Layer 14 of a small transformer language model trained on English Wikipedia (20 layers, counted from 0, width 128).
Take only the direct path to the model's output, skipping the later layers: a vector added to the residual stream pushes a token's score in proportion to its dot product with that token's output vector.

Output vectors of the tokens that the questions are about. A number n stands for (n - 500) times 0.0053.
"ep": 342 407 391 517 571 523 404 500 418 564 573 647 468 458 500 462 546 615 577 537 490 429 401 353 374 427 387 541 610 408 635 394 548 552 412 582 547 707 409 516 384 583 552 372 417 536 663 500 539 596 374 558 445 449 519 563 514 406 460 529 588 571 363 304 444 371 467 506 534 412 574 392 355 444 457 544 339 528 409 464 595 333 493 687 393 467 470 524 624 497 595 502 512 620 522 594 427 488 462 476 540 490 547 444 384 474 503 459 483 526 656 590 533 435 432 500 507 318 469 504 411 551 522 532 420 360 585 378
"int": 464 484 418 599 434 399 539 501 681 523 556 456 654 474 312 433 385 538 463 311 562 410 514 349 515 450 362 474 562 409 635 460 487 461 456 592 572 650 524 583 372 565 538 438 676 519 755 414 441 480 673 563 393 405 486 536 413 412 583 329 478 613 605 390 517 408 489 510 523 445 412 544 400 527 479 502 458 291 564 576 402 504 482 509 403 564 504 692 523 433 446 390 486 396 372 541 585 473 600 379 504 567 331 489 410 552 653 404 557 483 546 351 472 392 402 431 605 299 470 520 408 595 457 516 488 562 465 438
" name": 506 516 643 519 375 525 534 500 427 562 486 556 431 652 550 444 672 481 390 385 500 389 340 585 273 554 537 465 567 576 661 633 486 594 432 432 459 678 444 495 414 482 533 561 435 381 571 539 497 535 603 521 599 401 507 465 456 582 561 562 489 532 524 392 592 404 477 505 377 590 391 401 424 490 541 541 472 495 502 439 448 425 526 627 481 519 471 592 410 486 451 475 508 467 508 670 476 467 582 664 493 450 597 512 571 502 519 479 603 551 480 425 549 408 467 469 576 348 488 526 366 489 558 583 447 480 510 463
"–19": 525 582 577 544 486 430 537 500 497 474 504 535 439 538 517 529 599 589 506 467 622 494 479 494 369 575 320 577 541 412 478 493 557 517 436 498 465 486 407 481 493 622 570 475 342 436 470 539 522 524 523 597 550 483 609 618 419 518 437 495 502 519 436 413 489 530 555 349 562 508 469 581 460 409 460 676 388 442 539 550 525 428 562 483 346 559 415 463 500 528 569 392 578 539 529 650 560 418 546 542 508 516 560 489 520 553 480 413 522 502 457 350 509 431 341 502 512 507 569 509 367 448 445 551 456 594 477 355
"ning": 440 389 498 575 532 486 505 500 474 452 571 572 574 436 626 391 503 535 603 264 437 403 478 393 300 615 264 504 515 516 544 522 433 534 462 461 550 276 467 278 421 532 486 490 407 522 661 581 657 632 546 656 565 454 623 481 425 353 707 624 442 662 509 524 574 438 576 606 391 497 481 571 510 411 491 554 536 470 437 491 317 598 484 372 423 417 463 457 530 472 598 475 571 755 547 529 465 481 628 309 589 546 388 421 401 599 460 527 685 410 532 411 535 453 375 524 507 308 364 550 428 377 577 456 547 547 621 382
"act": 410 621 477 467 586 460 584 500 686 545 477 472 577 514 468 511 464 529 490 493 610 259 412 401 295 465 427 445 415 375 540 450 618 506 642 538 387 440 500 490 468 478 526 534 552 456 655 549 598 462 502 642 414 565 414 541 580 479 579 513 418 514 535 445 565 361 538 533 478 447 428 471 545 484 492 403 379 356 556 583 417 519 599 593 412 542 593 553 532 546 383 551 598 569 372 666 552 487 578 469 575 650 590 607 464 571 627 366 605 604 590 295 508 487 534 453 555 377 595 539 664 645 470 509 461 405 606 359
"ễ": 519 483 354 518 210 337 489 501 482 408 736 579 394 500 619 456 514 537 459 398 504 313 354 408 322 644 430 448 450 523 593 616 397 569 392 554 433 615 240 378 207 244 577 507 426 235 747 601 589 581 483 572 341 281 633 816 391 406 788 402 609 774 537 364 578 408 655 386 375 561 398 457 532 593 694 596 319 591 687 556 395 367 384 655 412 542 392 610 603 331 570 465 510 648 709 589 632 430 622 654 522 567 418 421 488 610 603 299 573 731 721 424 723 427 326 574 510 303 361 450 292 571 397 439 583 401 446 296
"ꦶ": 450 457 474 590 359 335 297 502 396 373 490 724 453 583 438 372 634 559 355 168 667 140 352 263 115 601 180 500 496 871 559 688 512 764 419 371 555 458 322 432 23 433 483 333 405 279 956 476 677 427 474 648 377 151 670 812 134 197 729 588 626 801 680 167 652 515 709 543 454 371 415 313 409 540 706 646 203 399 523 428 147 366 477 500 106 422 410 536 615 396 632 513 544 759 546 484 744 245 606 578 543 491 296 652 381 713 622 291 618 469 753 214 755 307 291 485 746 84 297 478 396 560 320 432 380 481 496 300
"ap": 406 351 469 502 563 392 500 500 523 465 413 553 511 360 573 561 532 355 307 439 442 448 552 357 387 471 411 540 455 486 432 396 423 538 451 551 489 722 519 425 457 486 508 606 477 548 696 405 506 437 485 638 409 426 403 644 454 475 569 599 607 640 614 456 580 434 613 579 558 486 573 576 495 409 513 593 423 534 525 417 532 450 487 632 409 583 387 466 535 585 498 509 448 524 622 514 481 489 464 423 511 386 554 493 532 570 611 437 593 483 601 527 546 368 456 523 503 367 590 413 544 328 484 535 414 456 579 432
"der": 644 460 424 492 566 417 362 500 502 380 596 492 553 598 577 640 479 479 512 564 467 415 538 408 348 626 442 578 539 432 479 411 416 517 512 451 586 473 439 411 423 335 485 568 544 538 654 441 512 547 509 452 570 528 536 586 510 479 500 400 430 618 496 552 707 488 616 585 290 526 480 467 467 397 472 507 503 301 587 420 334 529 435 559 367 462 468 603 440 454 511 431 571 640 537 586 529 486 483 624 368 458 513 605 430 507 445 369 566 510 484 390 546 579 325 506 473 204 592 585 387 388 530 553 482 546 619 436
"ple": 509 443 357 507 624 487 630 500 464 428 614 621 460 458 346 441 442 567 527 458 399 371 510 306 424 384 260 378 508 645 503 465 344 515 430 299 443 474 527 454 300 622 493 556 437 337 489 572 399 548 478 606 549 371 506 750 496 475 549 618 565 565 457 424 625 481 546 530 359 454 376 505 449 378 407 530 414 305 505 535 375 460 453 592 299 485 514 522 569 568 545 460 668 570 519 557 583 484 441 490 488 595 459 640 451 611 271 503 524 427 582 362 587 390 528 490 574 423 420 633 451 574 518 536 416 354 534 403
"ctor": 602 551 516 525 579 323 570 500 417 493 544 454 489 456 403 492 600 563 397 463 603 376 404 295 324 675 389 548 498 741 517 595 378 529 452 590 566 497 477 518 467 490 557 500 389 482 819 553 647 578 426 611 523 409 436 514 276 449 500 437 471 589 584 401 461 353 523 458 649 515 491 550 319 340 445 637 459 380 614 528 445 582 533 523 388 431 544 517 566 302 450 376 585 511 572 574 507 480 572 446 563 403 471 495 471 430 489 526 387 514 539 415 622 524 356 481 596 365 534 364 275 478 474 469 500 447 426 481
"cy": 423 465 504 581 458 579 328 500 498 550 620 517 314 534 422 275 430 602 500 470 412 321 521 435 385 505 537 540 492 670 438 649 370 545 461 526 653 491 353 356 338 549 464 670 261 478 759 556 404 549 615 405 590 371 467 554 352 365 548 534 510 512 547 497 554 529 526 484 459 432 373 458 416 419 497 522 384 541 512 448 448 467 424 426 421 379 460 485 558 473 542 500 500 641 491 569 490 492 588 588 582 520 408 500 569 601 347 619 490 391 531 222 579 546 414 506 439 171 452 629 527 510 497 578 495 436 488 514
"ill": 423 467 507 481 570 556 571 500 439 456 484 503 585 446 461 405 553 418 443 526 441 400 510 425 413 554 417 519 424 472 439 481 474 681 538 496 451 525 405 684 515 495 402 490 507 414 689 391 429 485 537 602 551 512 424 579 573 399 694 476 526 431 526 369 480 555 482 449 548 520 569 427 502 393 500 567 475 355 627 557 518 544 534 433 404 615 613 461 551 340 429 464 504 351 444 483 476 500 479 452 488 552 351 589 419 511 699 447 522 489 525 399 500 340 446 721 566 383 469 491 566 478 472 452 462 388 453 427
"á": 444 402 545 447 370 533 490 500 453 435 523 489 370 532 462 453 603 556 372 401 492 288 494 472 330 420 417 439 510 439 481 483 411 526 464 502 534 574 557 455 374 506 467 407 510 388 613 434 444 548 544 632 466 480 540 682 477 543 583 466 487 585 431 462 387 505 621 586 493 492 489 561 487 667 514 461 369 523 538 569 435 503 514 435 340 625 481 473 383 435 460 591 591 589 528 495 524 497 608 578 533 510 473 483 422 475 511 393 619 552 502 438 513 540 450 492 674 369 383 502 510 545 442 437 474 556 495 407
"ise": 578 407 557 397 496 484 377 500 393 463 443 467 640 546 524 384 471 432 559 504 434 429 522 467 286 659 475 491 479 447 462 522 377 552 602 582 519 365 533 514 274 505 638 512 534 446 627 268 471 583 464 579 466 441 341 504 348 407 553 591 543 447 539 341 488 508 476 573 512 431 484 439 528 539 443 617 335 420 349 553 386 477 425 332 393 509 552 676 560 536 531 396 424 538 535 518 580 469 636 521 482 462 447 508 367 525 636 476 413 547 655 395 497 503 541 516 655 114 500 558 494 426 397 678 339 508 368 486
"led": 557 468 403 552 456 511 409 500 431 429 551 518 498 550 541 623 547 508 376 504 681 418 605 337 358 437 474 500 374 650 518 513 617 582 521 527 495 624 451 511 365 393 512 553 380 422 574 511 343 456 473 676 487 561 468 687 534 549 621 577 663 558 543 448 618 496 609 473 464 386 488 366 356 328 540 474 170 390 529 649 283 579 504 483 403 571 458 467 526 367 549 497 495 403 430 441 626 480 551 434 657 614 397 529 438 516 371 573 616 469 512 395 497 423 474 423 530 350 415 543 279 750 418 645 416 368 599 453
"gin": 400 606 462 504 588 268 527 500 566 416 688 544 519 465 445 458 551 516 418 568 524 401 526 352 455 636 361 480 446 683 691 322 326 503 564 498 542 436 512 497 491 450 616 507 549 385 696 524 459 465 419 506 532 431 503 573 398 342 636 404 441 598 496 491 468 630 684 502 553 389 495 432 447 448 343 450 461 465 495 437 271 576 516 649 350 513 482 493 557 378 570 341 541 483 615 578 552 469 546 485 518 522 380 597 354 455 587 348 725 439 589 493 526 427 525 470 580 312 554 419 440 430 567 582 527 366 429 430
"ies": 507 595 508 622 611 546 476 500 406 455 570 626 462 608 510 352 454 446 558 496 624 386 465 576 394 314 541 491 638 458 457 326 323 541 372 420 531 594 509 662 434 462 511 437 470 482 699 374 590 464 466 604 541 523 397 510 511 436 604 723 450 562 537 489 414 631 559 513 524 478 473 433 534 376 446 514 391 626 493 511 412 421 461 368 360 430 468 583 550 430 444 439 354 444 427 427 622 472 703 493 570 438 371 574 451 505 632 472 560 385 367 391 445 487 510 500 577 345 521 492 453 449 399 476 411 584 632 492
"one": 400 389 485 480 588 497 352 500 564 348 668 558 576 443 585 427 530 422 395 512 582 358 535 470 374 413 410 402 587 596 385 690 421 532 415 371 400 609 392 393 428 453 441 457 459 490 540 376 530 443 478 519 487 481 506 641 454 506 679 457 425 676 455 509 560 645 397 559 507 473 612 356 573 371 497 434 300 399 487 621 552 528 441 675 329 522 545 684 460 441 640 410 510 570 594 554 489 486 519 508 543 386 597 503 387 505 699 514 524 535 530 420 458 619 471 521 519 219 440 387 733 471 454 408 418 435 530 471
"tra": 489 504 477 586 562 480 475 500 461 523 537 592 526 562 446 581 455 568 512 475 505 462 533 476 421 498 340 418 554 556 645 488 417 486 514 586 663 551 442 358 500 403 643 415 399 523 702 412 684 553 465 447 445 460 487 615 534 454 643 485 569 423 560 408 629 543 552 436 537 467 606 558 358 457 470 568 352 274 475 539 507 357 510 483 537 544 469 382 559 523 424 502 686 646 513 524 570 495 531 516 373 687 459 485 529 514 362 393 481 541 575 466 574 520 561 491 541 433 437 482 487 636 503 687 507 450 394 372
"te": 468 508 449 589 589 584 457 500 576 471 580 572 473 564 387 390 413 521 602 546 512 450 502 354 447 490 567 529 476 483 522 486 514 540 425 502 506 533 505 399 466 404 556 447 532 579 700 475 643 600 475 492 402 516 483 497 542 536 570 524 506 473 376 452 588 575 516 529 498 334 455 494 496 483 526 487 441 413 413 487 589 479 424 622 523 549 516 554 419 438 467 560 692 642 675 695 530 506 505 496 395 537 490 311 524 465 270 507 491 404 571 497 535 590 362 476 408 402 393 517 438 579 329 483 575 425 454 436
"'": 553 424 459 409 524 486 467 500 516 442 554 443 486 510 539 464 546 532 486 480 526 444 534 459 398 583 562 558 602 434 483 465 557 500 437 498 389 426 513 446 374 516 447 520 582 435 492 390 622 416 584 482 456 592 587 459 566 425 490 440 587 507 545 593 450 473 590 474 425 555 557 490 470 432 520 581 465 397 479 441 563 352 537 621 543 545 482 497 485 632 547 559 453 470 474 613 402 528 507 540 470 440 430 440 434 562 479 484 399 397 437 575 545 366 574 534 533 463 522 649 467 502 541 509 542 438 429 422
"⁄": 452 521 500 442 418 533 442 501 505 521 464 653 495 659 509 488 575 370 417 230 530 395 663 250 427 459 325 514 593 576 422 448 614 571 541 555 581 477 411 584 156 480 475 401 523 538 900 507 688 303 373 580 580 388 531 569 313 503 519 569 475 473 641 345 497 572 429 576 356 486 526 357 475 561 560 684 322 474 528 593 418 458 344 606 264 417 453 522 581 413 516 404 401 668 487 538 699 405 544 463 449 478 442 494 359 533 488 515 569 526 603 433 735 473 439 538 687 485 306 401 443 421 318 470 405 483 444 497
"ꦁ": 430 470 485 567 333 320 301 503 396 372 490 714 440 591 462 352 628 548 365 175 682 132 369 243 142 576 185 497 504 857 578 683 494 753 415 366 573 468 327 422 46 433 475 364 438 267 917 469 694 418 478 653 357 165 686 826 147 197 717 571 631 785 688 162 642 538 723 536 445 361 432 326 404 555 711 642 216 377 536 392 166 386 500 483 137 438 414 524 620 401 645 540 518 797 555 492 738 254 606 602 540 514 305 642 377 709 617 334 613 458 763 214 766 307 286 504 739 58 307 486 396 564 325 432 380 495 530 295
"ence": 596 367 546 507 622 428 519 501 463 460 590 510 546 533 543 439 399 609 486 553 582 322 427 480 282 408 423 490 473 543 538 402 329 677 415 526 609 500 522 451 412 353 520 456 627 436 624 512 483 457 482 650 766 425 637 520 512 530 602 550 436 460 507 431 481 593 413 447 585 291 576 591 424 408 539 576 389 490 707 289 385 637 621 528 347 488 553 452 475 383 597 612 398 440 597 467 642 470 633 497 449 559 355 722 564 473 606 393 478 630 585 312 454 462 441 377 496 456 303 613 506 445 500 462 513 455 541 433
"al": 477 502 374 407 575 560 519 500 555 535 569 538 641 411 516 555 571 453 443 451 433 394 440 516 427 417 513 440 407 490 369 460 554 503 464 482 462 686 543 422 482 531 627 477 482 449 696 337 400 530 520 572 573 582 526 541 497 517 581 593 470 398 522 600 391 549 607 560 438 530 530 528 453 469 446 506 512 302 479 515 548 599 428 498 489 553 569 531 628 428 444 532 645 445 543 515 400 531 492 378 556 329 474 405 489 586 529 374 542 496 401 460 532 535 563 515 600 454 458 586 437 595 580 406 548 518 622 447

Each question shows what one neuron of this layer's MLP adds at an activation of 1. A number n stands for (n - 500) times 0.0022.

n51: 513 569 548 618 562 418 583 595 482 501 487 504 500 444 428 488 470 574 513 563 403 593 593 396 578 580 335 405 589 396 464 456 503 415 596 514 477 564 482 492 405 590 476 560 597 521 434 491 301 394 415 593 485 395 383 526 501 519 497 468 556 499 410 552 518 580 555 524 528 574 529 477 504 562 431 495 533 607 487 673 545 492 523 521 364 582 499 476 516 507 477 600 592 605 549 381 438 328 523 446 343 652 484 577 505 384 611 546 469 488 569 497 480 518 470 562 356 530 425 489 449 534 579 587 482 541 498 451
Pushed down most: " name"

n26: 387 632 639 513 635 576 506 528 516 546 628 482 554 390 532 453 450 526 534 488 425 411 435 389 648 538 532 463 437 408 435 506 541 547 482 546 706 514 463 471 434 454 494 483 333 471 465 501 630 478 442 493 468 524 441 593 558 440 555 371 518 517 402 446 573 528 484 693 520 453 565 464 455 445 509 404 417 588 588 477 615 446 456 467 481 573 510 525 521 584 536 519 507 488 471 395 617 540 624 440 550 554 422 404 502 457 437 561 620 442 435 745 420 448 480 507 500 551 507 429 402 433 496 576 608 414 561 281
Pushed up most: "ep"

n103: 519 586 507 443 517 410 495 321 550 383 628 553 527 419 479 490 475 501 591 455 501 456 516 528 513 618 396 552 411 469 533 433 523 539 508 574 613 598 573 469 364 438 549 476 433 490 452 490 624 516 413 470 542 435 586 467 419 605 422 417 393 602 555 621 496 612 488 619 471 517 516 500 521 468 390 620 475 488 629 612 544 326 389 443 596 457 509 452 585 635 499 563 433 490 598 478 517 498 410 452 589 526 484 473 592 531 392 459 438 330 487 500 505 528 516 423 372 542 635 476 572 521 633 419 506 479 443 600
Pushed down most: "ill"

n178: 498 593 524 541 493 443 508 380 401 396 446 608 597 546 628 611 366 543 597 511 407 526 492 593 567 541 553 504 611 526 514 506 428 530 565 559 548 625 502 456 508 566 602 461 437 534 509 522 458 541 419 505 458 418 476 505 635 588 571 588 476 575 555 549 530 463 590 559 431 516 524 650 469 446 624 441 460 481 361 450 470 565 634 512 374 583 536 393 418 524 492 360 669 496 420 453 468 709 543 569 507 517 531 542 424 576 522 615 426 489 572 445 505 379 428 549 570 498 567 390 509 396 422 495 540 469 476 523
Pushed up most: "tra"

n1: 474 482 527 463 495 549 525 642 538 549 501 580 534 525 573 538 486 496 440 512 431 551 351 587 422 502 475 344 476 499 405 420 466 410 515 470 539 475 494 468 234 425 558 501 473 487 585 489 550 529 457 475 581 585 547 530 455 398 448 516 503 399 506 335 472 512 387 430 429 543 520 521 524 540 462 493 504 359 500 415 452 477 456 412 376 403 438 445 549 395 336 504 489 496 514 444 490 164 598 432 469 636 528 501 538 555 446 377 547 587 314 428 477 480 453 522 361 418 581 489 499 533 407 503 388 396 610 378
Pushed down most: "'"

n119: 501 495 537 511 618 655 579 565 561 487 527 586 648 469 513 623 631 548 463 446 524 514 560 567 331 755 511 476 505 504 451 576 640 540 547 616 544 479 622 465 539 565 529 510 464 546 506 520 423 504 591 551 441 459 492 517 465 462 483 536 603 557 504 529 548 541 495 437 292 581 443 582 398 516 461 652 381 573 469 494 587 514 550 476 569 548 525 465 432 481 593 621 539 426 425 441 471 607 481 472 481 533 466 606 476 466 574 498 570 541 494 547 561 363 488 428 496 532 633 535 483 587 674 422 616 512 431 493
Pushed down most: "ies"

n185: 464 509 544 541 651 445 405 697 487 480 509 468 499 557 398 509 324 448 562 558 587 459 633 432 576 557 560 413 480 497 517 411 455 409 461 579 374 389 491 410 401 366 466 559 501 483 590 464 505 400 458 488 497 506 328 500 461 505 535 404 665 442 447 667 680 506 558 532 506 560 387 551 505 462 408 424 515 414 565 538 622 461 456 454 336 398 638 666 615 552 563 595 581 552 481 498 437 502 562 501 415 488 636 539 508 465 471 460 424 626 396 567 430 486 352 605 516 532 418 517 410 410 527 485 573 478 433 410
Pushed down most: " name"

n63: 426 370 610 545 503 382 313 464 382 463 587 561 416 445 406 587 537 517 475 610 465 657 539 549 529 647 459 429 594 395 540 441 297 512 573 476 567 500 497 380 630 426 495 477 514 493 534 483 419 548 470 482 576 490 553 553 626 504 596 503 591 455 402 547 556 463 512 542 643 490 526 484 544 487 686 492 381 614 432 631 536 447 700 385 551 428 397 434 451 515 634 524 504 501 579 629 612 396 593 559 525 495 551 406 565 527 504 422 497 681 501 376 304 499 328 602 501 511 473 453 474 449 513 441 456 448 508 540
Pushed up most: "ễ"

n94: 501 452 464 550 597 486 518 399 643 531 521 585 673 369 582 454 370 538 431 537 496 627 434 425 482 461 515 478 446 543 397 511 438 546 609 473 575 513 620 572 586 465 243 613 555 470 492 463 531 441 574 428 581 444 571 644 449 507 575 490 519 686 527 598 474 532 499 478 453 468 559 546 431 484 584 548 624 579 476 490 540 419 573 521 599 551 647 409 511 529 604 649 386 445 490 557 532 565 576 478 469 517 483 480 518 441 609 444 540 458 460 536 484 430 423 427 529 578 474 581 641 374 526 510 539 567 479 543
Which two tokens does it push up most, strongest first? "ence", "ap"

n86: 506 584 578 576 571 587 498 277 558 337 674 485 550 577 466 331 444 460 562 568 488 409 554 581 585 430 571 601 460 472 408 464 398 378 458 488 477 474 479 555 442 548 554 498 486 516 462 492 418 499 546 547 560 493 500 520 542 409 525 515 424 508 432 454 484 513 570 454 399 444 452 457 542 437 548 568 483 425 354 365 504 354 632 519 560 407 420 522 608 548 413 638 391 422 497 460 527 650 404 479 404 579 591 484 475 506 553 509 579 454 429 442 512 514 505 568 443 532 425 475 462 394 636 361 599 355 478 570
Pushed up most: "ies"

n81: 402 519 513 426 622 446 412 489 490 433 439 614 522 472 551 532 498 617 531 361 539 523 634 483 454 442 423 608 509 550 395 626 553 476 535 521 509 467 531 422 563 572 487 505 587 545 439 530 463 409 430 530 638 619 486 443 511 421 512 378 493 544 555 741 536 417 435 612 447 596 482 557 480 508 451 607 606 332 393 501 522 461 482 267 500 450 481 461 503 574 565 392 515 358 465 370 440 357 503 462 666 527 451 536 575 362 515 439 547 505 540 550 509 522 617 603 506 473 576 463 368 483 598 558 517 565 441 409
Pushed up most: "ning"

n112: 470 444 508 481 539 523 531 538 433 618 607 440 567 469 362 468 680 565 481 409 532 552 679 481 545 604 584 680 509 531 500 501 386 412 515 465 461 583 484 403 510 620 591 491 552 375 461 577 506 484 589 438 295 582 461 503 468 544 520 571 470 527 478 580 536 580 575 518 534 625 527 565 520 348 560 478 420 577 355 431 500 483 531 558 469 485 597 515 498 560 490 572 503 564 466 689 497 397 503 521 351 505 448 467 491 479 557 461 573 348 546 553 499 473 425 479 378 558 568 475 643 411 560 495 494 509 447 721
Pushed up most: "'"

n100: 544 627 523 457 648 478 419 691 425 427 604 490 418 449 634 570 439 692 630 430 606 476 483 400 575 435 454 535 527 573 492 424 440 448 555 524 464 511 442 666 537 534 391 464 433 543 581 540 532 583 628 579 575 463 503 548 553 685 685 534 450 508 424 440 499 522 560 425 515 487 512 587 512 516 389 424 495 520 620 275 531 405 490 473 493 602 517 602 487 566 534 447 335 564 497 640 654 479 526 558 563 574 534 580 534 484 513 386 556 545 610 492 516 540 603 550 486 416 507 383 679 450 541 606 445 481 468 560
Pushed down most: "al"

n118: 555 405 559 374 374 576 440 347 493 584 459 481 571 522 514 420 586 451 566 495 440 492 460 528 444 625 464 532 434 592 325 375 449 461 559 492 395 605 622 616 491 422 546 419 456 564 510 499 491 536 456 477 528 391 420 493 322 505 523 358 582 424 587 537 420 595 427 317 478 499 556 495 468 499 399 559 486 479 438 542 523 374 489 570 447 452 537 447 496 553 465 525 405 415 527 497 444 741 433 482 472 517 606 444 639 558 529 446 450 624 600 563 562 442 481 505 422 338 397 416 605 516 580 417 475 619 425 442
Pushed up most: "ise"

n174: 415 653 471 373 493 474 296 656 629 430 535 441 619 500 543 545 561 482 520 570 574 626 531 463 500 497 464 536 606 519 401 570 355 552 566 494 647 486 548 528 409 507 441 445 556 449 540 494 498 438 480 491 641 407 549 441 446 452 400 407 445 533 571 492 522 609 594 598 480 500 507 466 529 435 468 624 478 489 583 637 528 566 554 682 541 400 454 361 682 532 500 562 436 540 522 577 451 591 445 627 382 481 473 488 555 586 574 537 578 434 520 452 469 518 509 457 457 545 507 537 416 528 510 568 425 537 504 541
Pushed down most: "á"

n56: 447 372 455 452 431 511 513 652 510 498 562 567 598 497 411 464 519 497 533 486 388 518 561 553 569 436 530 608 434 560 496 457 508 540 465 466 507 567 459 615 464 446 575 465 452 439 520 425 403 476 478 473 497 553 493 466 372 616 470 509 466 469 445 443 554 457 430 446 442 529 392 485 541 435 452 446 560 497 591 407 501 361 515 527 432 552 494 462 355 479 563 491 425 366 452 533 495 285 607 574 437 439 611 518 520 511 513 414 656 556 578 527 522 446 484 532 527 503 679 552 464 602 490 631 506 458 427 428
Pushed up most: " name"

n22: 492 536 581 475 375 478 416 270 576 413 509 343 477 451 400 365 422 494 457 503 453 416 556 584 612 553 534 437 595 494 550 620 524 564 449 468 611 605 451 424 505 563 534 528 465 443 377 491 510 527 554 405 575 543 464 656 435 536 515 468 493 537 634 442 493 625 394 448 429 471 433 452 540 499 505 377 401 595 441 422 552 487 320 496 636 531 518 496 427 417 497 485 568 422 463 466 436 614 475 513 654 418 454 437 463 524 460 558 328 351 549 434 471 579 637 591 475 538 390 518 432 443 523 601 472 443 414 582
Which two tokens does it push up most, strongest first? "cy", "one"

n39: 464 587 410 484 469 453 523 442 546 326 555 462 439 523 485 383 373 477 417 441 422 395 467 582 433 599 340 493 394 469 306 502 432 633 690 574 426 492 556 576 641 590 445 438 418 507 484 478 497 430 429 572 451 549 333 455 595 429 466 468 398 466 485 431 579 483 595 508 469 533 492 509 549 522 465 503 471 434 430 480 371 455 672 573 470 519 520 358 477 458 630 566 551 527 587 579 576 689 583 493 530 468 595 457 602 541 491 441 358 563 486 559 569 484 595 520 566 572 496 455 621 457 541 498 543 424 541 438
Pushed up most: "act"

n73: 477 549 453 573 455 518 395 256 535 534 526 456 435 583 459 481 586 506 413 468 456 539 508 524 558 358 459 415 602 440 510 505 577 525 439 523 433 476 527 535 488 399 476 473 575 420 441 515 572 666 458 480 481 577 465 584 541 403 487 471 459 414 485 486 458 424 497 527 621 491 595 495 466 586 578 470 500 328 492 554 542 562 399 397 558 519 420 507 437 617 575 432 345 526 457 406 433 580 535 537 507 469 481 475 489 540 575 473 488 601 480 544 605 460 601 378 556 554 592 579 651 510 399 409 635 428 473 536
Which two tokens does it push up most, strongest first? "'", "á"

n127: 633 481 528 570 608 537 477 169 534 562 579 461 578 431 539 424 577 393 562 451 480 607 493 521 470 513 502 328 440 563 656 619 512 603 612 408 530 439 438 425 492 507 505 507 563 486 479 714 553 578 487 519 517 464 640 491 592 469 500 486 524 539 501 536 412 541 538 499 572 534 470 623 418 552 426 536 575 374 647 518 493 509 460 504 541 346 464 461 529 377 530 494 482 455 456 522 533 674 511 486 462 484 468 449 421 606 481 420 618 480 504 436 511 555 418 449 390 368 543 517 514 578 510 567 540 589 509 545
Pushed up most: "ning"

n160: 587 628 351 527 402 337 561 382 555 534 536 469 556 380 546 578 414 502 495 465 502 477 477 322 636 631 479 481 422 310 607 358 451 601 508 394 567 488 456 521 626 475 464 532 433 436 471 446 540 597 415 579 497 469 494 413 544 407 523 478 556 460 547 523 586 531 487 503 487 424 457 411 374 525 380 366 523 619 645 630 473 458 473 574 490 443 595 551 511 550 536 523 477 418 501 668 454 397 485 504 450 426 594 420 424 435 473 405 602 497 529 557 578 483 495 555 435 573 478 518 629 476 429 539 517 556 495 462
Pushed up most: "gin"

n171: 384 446 514 486 489 599 401 271 439 661 431 556 424 565 575 545 565 473 546 459 464 458 518 369 572 621 376 425 398 512 466 670 506 404 428 568 460 500 524 553 395 480 602 520 514 563 655 547 614 552 435 542 608 409 436 548 516 379 661 403 652 527 429 445 486 543 558 410 529 360 408 491 597 394 563 424 576 418 474 486 602 432 437 531 381 597 408 572 680 407 565 435 477 682 518 444 590 520 581 386 452 440 525 542 480 553 485 522 539 589 593 420 506 510 683 452 504 640 467 393 427 559 425 457 575 512 537 532
Pushed down most: "'"

n165: 531 528 458 642 382 510 516 424 507 468 453 607 462 318 530 597 428 510 572 451 470 593 587 479 552 579 566 731 495 461 432 503 552 521 567 478 513 469 511 507 508 451 560 622 518 526 454 427 549 504 708 479 492 353 399 462 555 545 491 520 703 502 537 352 533 389 493 451 458 432 460 526 519 581 561 640 546 521 394 607 376 607 337 299 507 457 483 485 619 437 515 530 429 486 420 643 421 661 486 461 566 470 493 453 602 506 592 355 531 444 553 352 574 548 615 442 555 572 383 543 658 413 528 597 479 439 492 546
Pushed down most: "one"

n12: 457 408 474 465 438 611 442 179 464 381 491 522 418 537 415 534 591 596 430 499 443 646 608 491 485 524 599 598 427 569 485 473 445 424 357 589 471 592 499 529 548 438 556 419 573 385 510 435 499 626 452 521 363 531 604 498 450 432 533 606 515 384 443 423 505 589 551 463 466 581 550 482 584 582 531 522 483 491 409 522 541 481 416 521 623 579 508 549 602 420 566 493 588 486 545 563 516 539 481 615 587 598 590 617 515 412 547 517 546 433 349 599 512 540 417 461 447 450 665 586 445 399 375 388 550 486 489 546
Which two tokens does it push up most, strongest first? "te", "ễ"

n24: 489 286 516 434 404 539 616 557 325 531 529 453 558 577 456 564 474 483 477 671 445 457 598 477 441 405 410 585 508 520 547 480 496 476 391 513 544 510 559 530 403 374 420 575 575 359 627 529 605 600 477 507 435 462 485 467 556 500 540 564 443 530 553 517 561 583 545 502 492 509 511 433 487 516 615 555 427 445 419 429 505 526 588 512 710 471 550 601 483 556 521 508 675 539 452 479 475 477 547 606 471 517 513 393 403 556 690 525 618 574 472 500 468 600 458 535 601 509 509 485 522 389 453 587 519 460 484 390
Pushed down most: "–19"

n97: 469 450 464 390 593 338 630 320 438 485 471 436 477 367 554 522 627 513 644 416 504 498 355 503 652 465 608 499 600 557 419 438 566 501 330 438 479 602 460 531 529 531 539 576 498 521 525 438 462 409 384 427 445 644 399 537 530 451 470 484 503 514 542 577 454 457 570 524 583 523 542 421 486 579 420 439 559 427 547 455 572 456 538 539 463 534 468 460 504 369 594 324 411 549 526 535 492 563 433 493 604 361 586 556 480 406 354 519 624 307 432 513 467 499 550 502 574 495 485 535 557 497 635 470 571 407 632 515
Pushed up most: "al"

n93: 550 559 508 532 399 600 539 716 486 488 603 449 457 511 598 445 510 535 577 422 519 481 572 470 453 519 416 590 433 476 442 429 584 418 505 451 460 417 456 608 327 536 490 554 471 453 642 595 545 637 470 482 506 552 497 416 668 476 589 428 323 466 518 613 483 469 620 450 479 398 532 566 553 550 597 542 406 432 464 395 355 506 446 446 412 507 477 382 440 649 458 489 648 468 555 493 513 400 412 561 548 491 410 545 416 655 481 503 527 336 413 589 374 490 659 535 474 441 618 491 551 583 488 476 589 414 518 558
Pushed up most: "ning"

n58: 414 515 510 637 478 434 467 553 573 473 561 342 452 485 631 552 417 402 464 566 477 441 594 502 444 483 498 461 644 520 516 465 652 446 598 548 490 515 568 522 399 519 455 434 637 586 634 414 480 700 540 445 496 521 570 533 572 605 606 553 420 615 489 609 485 490 455 370 614 477 413 488 489 454 520 465 478 486 454 594 482 468 479 437 544 444 507 373 493 353 617 529 566 529 467 642 480 592 462 476 555 574 480 464 557 361 506 519 407 557 607 563 416 572 412 624 430 464 461 492 540 539 412 339 477 395 518 484
Which two tokens does it push up most, strongest first? "te", "one"